Layer 10 of a small transformer language model trained on English Wikipedia (15 layers, counted from 0, width 96). Numbers have three digits each and are written without spaces.
A neuron's activation on a vector x is GELU(weights . x + bias), where the dot is the dot product.

Input weights of the MLP neurons that the questions are about. A number n stands for (n - 500) times 0.0016.
n78 (bias 0.037): 497411419448357455316474271538490477627432458302486617470661599593394297660757431477481394549513616565742403507509718360360550455478377638620609640509325530529431598461621612448577473575396584688539233319492443471735404353511587651503431515703483561514367345386356579608623679418586345403
n114 (bias -0.126): 546434603545660512639264345529564540319411376383215401488500612736520504524453552564649267792606486429637580624434294674352376454275234531431504540462314504495475603577325758448522249457269774575521641445544490500513481582636717475633691554422430286458479705419494494472463563538665609652
n123 (bias -0.027): 536364327438450560625621334554315470229476527449538541537579862382406611599415368176556573412528541481679377555416607645328408416445550500534435461434588291383488348478493290367588524415591657438589766537469828593465555550605760500497693451524442457582557530523535674612167566614376595283
n124 (bias -0.120): 527533431423345399302591500493305505406585601599385437359545594431562587394578681322716464503509798406554471538455407561519336515483611701727471481308480737386406578565454546561450484222639639602480468421503582440762400598652437624646513428598267426376356573495373494454343605539599696427
n130 (bias 0.160): 752463565692520694275301353593493532396593451599429395500538693547593421599451243304641403574634576631515428615543484351672434376468451405593496583328381565635459364663519714581536352391447406579752417355534540476422467468357483481651458398532483673738426507423380525581533307439465478409
n142 (bias -0.146): 710403409557609581720434162540453571415315398691279687490738342966543345585537491618453460437251545566533647641444528462279334522361408521525572740511240359342481710580488666421504805497298870408344626488438476531621557380514539587829615525749357442354569545383611448674296545604610321215
n153 (bias -0.140): 625554433529399545493532255541468718564391458318427575438661322652516358398659411688545488441496481274421676566430685602587338406574503577328326530659233489227363340487322707673517740359457681639435509497470446563670435566331648568421461376386503546577361254447659529634453387544583408440
n159 (bias -0.163): 491526327422335690504651434505389641365509509526596508405487374638678186563504386543692484530761621540553523541341387547603579552420382606536402518375400631195350494542436595549359623581629432307203494281383661480443615715583615439472417629503269567655481422434609371600513539490590654611
n161 (bias -0.018): 492326444368285504539551377365519663445544323373627265463428532406578477526335500584623655506712582547741541522389625558579287563412567457418421541405709457397452459628515557662544381669364619551717622382503537557381313532659500336487513556586390579659343435445485627537467519482500377337
n163 (bias -0.151): 582623321338493573539616311343434473210632561429479476660584516603685620470462394490385338459615547596551348511433306614425482639424464395508757576364487486564401443563460582453566665628623537486416647402332564481703450468416450478587728262506316534491610527593272592653590477506407508432
n188 (bias -0.006): 656527600568437579682404655376358632571457424540326597370683491695448585551527428695567240850551582697417563376297371442343481396563560466525474609407458473450568332434386637522647420612397291509378554336554510720569648400615615440606577618387468195586720530477386335601366562351434663655
n203 (bias -0.132): 444434627388593648615368623403463597264684250430588545463606534543587594325546667385871334542490328480628463581490384583507479526763267411569373507643370701284504438609559355400665562614288441497433940489251548523538512396582470665516585482621543788556507516404209328600510441402454477539
n211 (bias -0.352): 486396470435468566399642444566331128303671288248378643419675697634581707750631693231607504624255484522474604768368570468461503766592334627285216241445591463536567461789607697569693581597462563601613582428466667518504569536322456711630570427664624831482302500237523405444368724536417324236
n221 (bias -0.251): 602569604423264430464662700664508314424426417292497756526486531540629372611806489435589429371466486387769374344281373486625517478458746447699381665548421364365760388520517661421630570595368463582644368410576534447380496510595500540840327320564563533646442298529471468393472635445666512583
n222 (bias -0.118): 623440480408541476392524496694408476451447393400503558407413504469421493561538529393492618441528846377511495589491471433624629372629606670605219609472455597415624262371517590529449392548404434494765667463466637377650684222637541614460251524613263548535417552560421466728456525232604329479
n225 (bias -0.008): 647409732395361458414629542597470575303713290371459452418456450714561630491595430644545674527495602438425552440491398220519352604630423187622426692401373628563566653734487728556425427689550479544618416490404490554702476606555226619411439449649393356427539339616473376510461603481530407497
n242 (bias -0.448): 633206528623439787511590356745489480299573209402314407520564240630530322695484460838653445673246457595361642683551353500278367844400265856395666571487413592143517688600477704495646723784331685361599334319366718379221626645332621558663506427328320582311486526417434355556370705541830240256
n246 (bias -0.089): 615436519497500621511493422254389500422729572506508419427667521489646639388442638327755701275428637483436300582526601415394479594506484561665264396393560507370534520627363654350537446513653496346497671602359673471290517629511491466429652597576500526481433518579470395712381410395467422221
n264 (bias 0.016): 464439424397657472567493413538362757357549514218564583326440553571718471661642548479679453223590531241635392504584363414398392606442530556611431481679577590694553637411432433507470695474409410294521588385391598863503500435570681488433605154597471657526365332458430426480329595205415473336
n278 (bias -0.138): 405346224779558667514716172852406511595697385626513435378495505564602288456727335476371539565330452564513648509273610448324442745500216630397505778293496441287608383652567511483563693273274417561663535500420665620401513722581645711466521457685496556666469530360437274764495630582463588648
n284 (bias -0.173): 563500572234437522543688443583404651364579505615327581413616418513638645618504655584707424427474436445787334355388500554378430730326533697532420465572370226522429149320614510287351610373507832366586648504441563376593751462608667421459615235583476388661390512586354493404520758482296414457
n300 (bias -0.139): 865198389519315593532718256653475426476546056375567646211582452780621333823847470428180600514688316696630716736564337444595420566297463571500465500667587629584683618882389513576359594512367500399585645403249593748340505638286538591611638275400455382451278188181351229477420648541568479529
n301 (bias 0.113): 476208485524595393496647607490451539525749327383466596553555491601516837458473489549723448514659707573572408485417394424435412658629530585592347532500403302480576338459203425558512348369308637518531437507531547490684449589546450683683477561805425457404314452546358448614531574275385638433
n306 (bias -0.257): 625439347545447532720535430618419530507539482507436357417533518532644384552581537666548570496429652714562634354509745441374316479389571600457223572358373504464472371601524322567503305523487842586769391459477680542618478389663342275634380426643500516510547515364555494766355642409082463446
n319 (bias -0.061): 583590545503403610550608504435467375632429368546449624347468392558548339509556357479543396377325288703423245458482442302516489700545435542765597563601493454341611398574335365554601429384386592692654650695584639601825493495511351500678728424588521447450467442664519409437487573192469646490
n334 (bias 0.182): 552541640500483469611461339445547712460642566424500525412516432405628512630593710361411609557472624544394276443588480345449414500710517548467467611443385459614538564438305570535401423683478384310527726355394456634644418574535380487460650465605463588557297355500415460640241389379549406528
n359 (bias -0.222): 500456571362633540630445614503469455371505486524378539363630544492533742434392694546683600412500552546590278547491410409305556476299641621696418526557327492423593213609297471526509467474676698346617767663577625396551412631552500427654528281434201386474497684570378506503342471409401531239
n377 (bias -0.283): 471310495314652655579557462318492490318664574503478529426518657538670580509344588578554401243368327469478343542410385626347385497539568533660700450582456458500531465589363468329526657407669652331334751497434591480601631660494419749430686345537521537525451561554324360562378540545466638318

Each question shows a token from some text and the vector x that enters the MLP there. A number n stands for (n - 500) times 0.0068.

" the": 518577479507445506492507505503536467498511442498496475491426523365540509446506490473453565503502547495482437614656520525463468483451485459510546541670553488471531444488468453471500526422460503520445536526502518516448540576432529512529527461470505472543467519485430428467511504498487459446
Which neuron lights up most? n300

" re": 605445530535471496390602503481442243513496511635436469454518534497417543588520615407522502559512369419545506473526599625594702574497447464539523335590451542469518447455529491459504507536436584510375450461486535504496590542410450549575501503512480556550545486449541379477611455506395474575
Which neuron fires most, and how strongly? n211, at about 2.5

".": 514492536506490503491493476611467480477504508470517518477421530533526463519534488423424512487352445556546539573659532434513404500496494489550421485574481451517445587588488446534520568573524477374582537499434422574466426477427509557534466431497521560415385555400532511498505444482482537487
Which neuron lights up most? n300

"h": 310547561517545429454467568601469359472486550618638593450318575653527347443482553589418621554403353444513447434545408417710596461562464360509492515461611571468366475436593494564493531431570514549450325490472544452456540507513537399465443664524508495564516476471521498449470477512634554411
Which neuron lights up most? n159

" by": 459509486467526425511492493468559422482532362472458515571469509507460500540488436563471463512410518378550489437600496523470414559498492564472532544668505554576459561459474529514515498504517496574528494536479560503473487526456421528474449446485448478354399552550526424492518618524496500573
Which neuron fires most, and how strongly? n242, at about 1.2

"he": 443570507449595579547456630514639328617470542370511559574508432393583519533532528524529616533441424376415403430470601502435537423439502546481637489547511643415404460552412514520384572474597537520365451399449428599435640508467582644497503527554434532502601413518441469298613532473546492449
Which neuron lights up most? n377

" at": 523566517571494493542493385563518461425461415556542401524514549462531534458396539542482452491349476473500476456649485491521567595502494418438506545568527596545541456427548505504592509467479538455490473474473579461625389514481495528491456486464498509371435504555473471535477498531495484541
Which neuron lights up most? n242

" GER": 387476513463533408517522497459575367508467561600450485497455424380455485541434402564593576433464427363560450417529484540470430544471599452528440636573435526583358499636502501590485516380498434478679450571532549492339508523536448498546480486488494554435477492596627627527544528475432452472
Which neuron lights up most? n161

"ric": 466509604516548471498456549467621573504424460467509457541614554446549607499591417494372500496397407357349461516480569295590516589614430566474676577542454507480454418330424409539434419555558454600407492453532575517506571561515471575495442676511662545517431557670334456462415452427442510539
Which neuron lights up most? n334

"mar": 479587545496485360518517577593373335616515562634522496545443557424635523505428378632572601571532469560466525358515517343673594623613497473493513414481514491521540468305496436409488500436531510566395269467454454559544487575504517460337346579430523534465502533418522460469478624397632546593
Which neuron lights up most? n159

" satellite": 474476560593376524511504434512465474601338485571551479405628542482433584439449607436543400538583494467525451381570426522565481278559563420472500450617490438510315497388553428466598536509560465484491535578519467483512463495555551617450529420458521454573456456554615541505571512499416448488
The three highest activations, in order: n123, n153, n284

"o": 633429439540388559422533523396560398509440609493427492530564527481528614417546516545403399531556542434402441393542445471542505481506491395455582572612524589402513516513457459496518552557686502351559414547393465431444501509463564585552529460519523466464560509545464445508565455516445588479
Which neuron lights up most? n163

"el": 592529486306571277484403588462462462510485553419509508532524478528552612498534376458398542502528554293521371409532528525427659579504459512462580518533379581501506457577489514531440435466691356369481654491443577544442541437563469511486422588500549469499561509612483550564548446441483560469
Which neuron fires most, and how strongly? n222, at about 1.3

" fair": 512541480613458493430408555416556444502449560674506538499499522426393597364400474534521457507542542403508438364499515485542606498589448543460668439687484424450471465508523492396575635406468522483509595464571462513531629454547554494634468419456548472532461530496331504548530480484438498479
The two highest activations, in order: n284, n203

" for": 466530474418532520505572474459544454511507453501459483528426546491566567438532406449546436551409498382485489460583501489460470476532422416503491542681489481470527453519506540477583523499578520488587511496427436481568540547579517543466484561444470550327361480517533426483494506515512474634
Which neuron fires most, and how strongly? n203, at about 1.1

" was": 511471528600474518497405379418447515602469389541488577473327433596447453482501541675489483521467486555445491582537500520482520367480456452478378497633454622518462482577648487442514502512541417534431536529462531549514454605462471458656456553465477586392586524514507537461344556491548460433
Which neuron fires most, and how strongly? n142, at about 2.1

"in": 410545521418473606509500563404491450587495547452366539605585452392439627582561462431528595483449537333431444380461621485456487381373588388466615472479624538401411502463521587547384473440717426411411690473412596551480661429495551502495588578540510488471722393534564483482537577503452556542
Which neuron fires most, and how strongly? n123, at about 1.8

"E": 677480496479508542497535482540489301479576618480475435493325490423457455464527585551456483526518540421584486391493537543445441511373574443561363567590578580434530530549515358577455476470638567409573435439369398513427557515513607548449439612456533528457497571528526578522550475476327396509
Which neuron lights up most? n306

"1": 544537509582507517417393553567465300497407492498356394586520488363517444372514520544435500525539545587534533421557537499522661389437475492450451605484433467489507416537447519634527616670553387439622525517468390471465534398555609504554460617498479510474563585449555640429507481437527485485
The three highest activations, in order: n222, n130, n188

"on": 511489429541506395464542579397525429592416564519453451577387426505427602623564439520506598485441550576406455323478592227511667410461490522412508514535584589496429567430483398575474422484585444543541582463434459456537485473625550554458464666577425429516543496637507531454527453488471378532
Which neuron lights up most? n222

"BS": 335501523434449389548520408563612393589477453545555434432417497388462502484457625425577496506572599556487496339503573527639500518576547596399476395551598504411399514585578462553529340544555442363604475572464488436509561514565478426432527517425480531515402463625551622598520449528402378494
Which neuron lights up most? n161

"In": 473600533520476420446604438465485365428519467552490575607349444436511555509459521492548405589504419485596525412593609459421483438415491308480552484536493527519505541554578510434514566597581506497427635484472511564443389484547601417357545473504516480396541443495542424475477543504523532700
Which neuron fires most, and how strongly? n163, at about 0.45

" an": 492510466523438470494515407512467478572411494532524412621435526357519517423511336529626555480557451571507544586569455476570417346418479463528614425621635457429521425420501562522557571554512470437578517444448560542472487607414534460434576523478548524485509645498476319385420567519489510574
The two highest activations, in order: n123, n161

" separate": 338338454582533428407446531483501559562562445578538470473504576373498399525581418428480496585584516428500487510564545528661528457507558399527523507633436399413420479423490546433490620451433419543466549552349505494584537451533525493407461498460550543558522433573683431548566449559354507531
Which neuron fires most, and how strongly? n153, at about 1.1

"ment": 612557554496464537509493495566533412450584606500379428437555510397490510409466578514378426524547560385447524403547480462602400427489477392523497534636545528495505515471451535509523514436700442335490558415408414505558575506464507590566419555515513499483441480547364526494524539513472530518
Which neuron lights up most? n334

" Bal": 410490442413575410488516477507453323538612572599568456519322524585647497424533360448375493576532580520585419361468499403506671534482619521474508463532371376532458500442580547455499639568609442526572560653531381570380339424485525421351583487408599561467555551573470461509582484475482482532
Which neuron fires most, and how strongly? n163, at about 0.92

" ": 472526463547519490484393480651512162494536498599472503541415500527480455487546453486389452546622463412541524594604466496450588426446509424489538474497586547488404554530567526503523503486454492576534494515526451606509457525494490540479442490448496513396459620420563481482557442475497619567
Which neuron lights up most? n114

" Ar": 474473541353461437506617526512468242467467526636486565596382486520464479512517433524451606493493527379568517427437384454588722521502505623520525566583543412524468458380465362508480683445622457500400479527448514543369456493510499578445487448460491501507579550613567411573470451520455479674
The three highest activations, in order: n221, n159, n284

"-": 386447439497557501479550478442461422499393576525479541513425503447604443554534431598384471525527448522614562472652438574432449425481467444429617521474579499579475565490546417446528562493471518596466515459469438589498368514437469436528638498499485495450574478418543557532441473472550657507
Which neuron lights up most? n163

"2": 475518598595370443508495511632503432452471551490455490530328409473462563384503568557429407667493564481534490515551531624542591447444435522403488563537461552558497575428388521531473528429506466509622345310451368587414507488494518537481511634484540519500658463384555608556573451424496406526
Which neuron fires most, and how strongly? n114, at about 0.68

"al": 440556450561448437467513469566453444503451528573613497455491537398441543506429334441503429578554520316650499467505423346590622455517436475451632550641376576499435526459500463544610409574694473525423504530396532476611431417474567557415462570448529484522450509552322519571504517509463425514
Which neuron fires most, and how strongly? n78, at about 1.8

" launch": 505515472507367508434457383531483599544404507585536473468616484497417495364577593599430434573565551386473513438547468545558552356512431404450635457629473424567400577407466555426573639498635461378552508535486497518549456570496413623562468470427538504508513569496447430537524562535524373521
Which neuron fires most, and how strongly? n153, at about 1.3

"ne": 521543507522420507502531612527451302618470662508491505577433416413558512487668565475486619592455485564569465395448668493455471540413456422450424584543532581456614556413543536514533371460616575502438386356446431489358640592466498500496482685432517543457560498499459447477509522429366461505
Which neuron lights up most? n306

" cost": 406521570543511454429432512508552485543398504584583438466471534525547483612467565434561388569602493516458413349552606541633572385453507464583519430567433471481423492513536575439551580541476457630456585478575454484483539514557457384512381529366670596532378557509253462451506375552428409650
Which neuron lights up most? n130

" Pa": 495520437487538574593492530549545276474455594593536464512473423330510442465530642477496523488403565549660542428480487545478668472587473543592533435429495545444460406373546349478488604439614528428417483637469508352476607505420552480416563537458465536496575490593550460590593499358510392600
Which neuron fires most, and how strongly? n284, at about 0.93

" Her": 391611447352527310508466565479530237538558602491520478535426391382554457474480474476406612468509569522561506550430486522500540528514514611582473554596530465440644367411554361489447510512590538499487660519441545382341537555536501515481439585503452556522585450592514496494418477536481465498
Which neuron lights up most? n222

" In": 531592556491454409427659452501471381389497493511475528584377444402511576508457521467510470578468433577584511484591604510407535418446478273505499499539467557551522553485565504427500620585573488469513617476491495556505401506579563419294549529499492492421521442539542439449470516477487462635
Which neuron lights up most? n225

" Dr": 480526611447532351503494603500509279486560656510504494480465550622634386448403467551424573561394432407652486497525474500572574482421453489438454603523380489488534480572456525541538580513605536438527491483486419346423573546449421569614436567466431477462482547546454459498602519463387513494
Which neuron fires most, and how strongly? n221, at about 1.2

" (": 356446525506543467471531460538535113562534390452453495525417520593476469473539551551554612455537566249487499641531643504455531518481581503457473449512450520576540544381514518484432508469512535530550556546510483517392646545429481485474548486537480515505536444479585559513444480478532418515
Which neuron lights up most? n211

"es": 425435519548516508465451494368604422538440571340513485513465467525476616487593503358440421487543600561440478343573453521584510513415492466551506460573521534504537559575467604475495351658567412500448638539529336586466476494477537381518473586489514541494478587638461433473504463437439500512
Which neuron lights up most? n334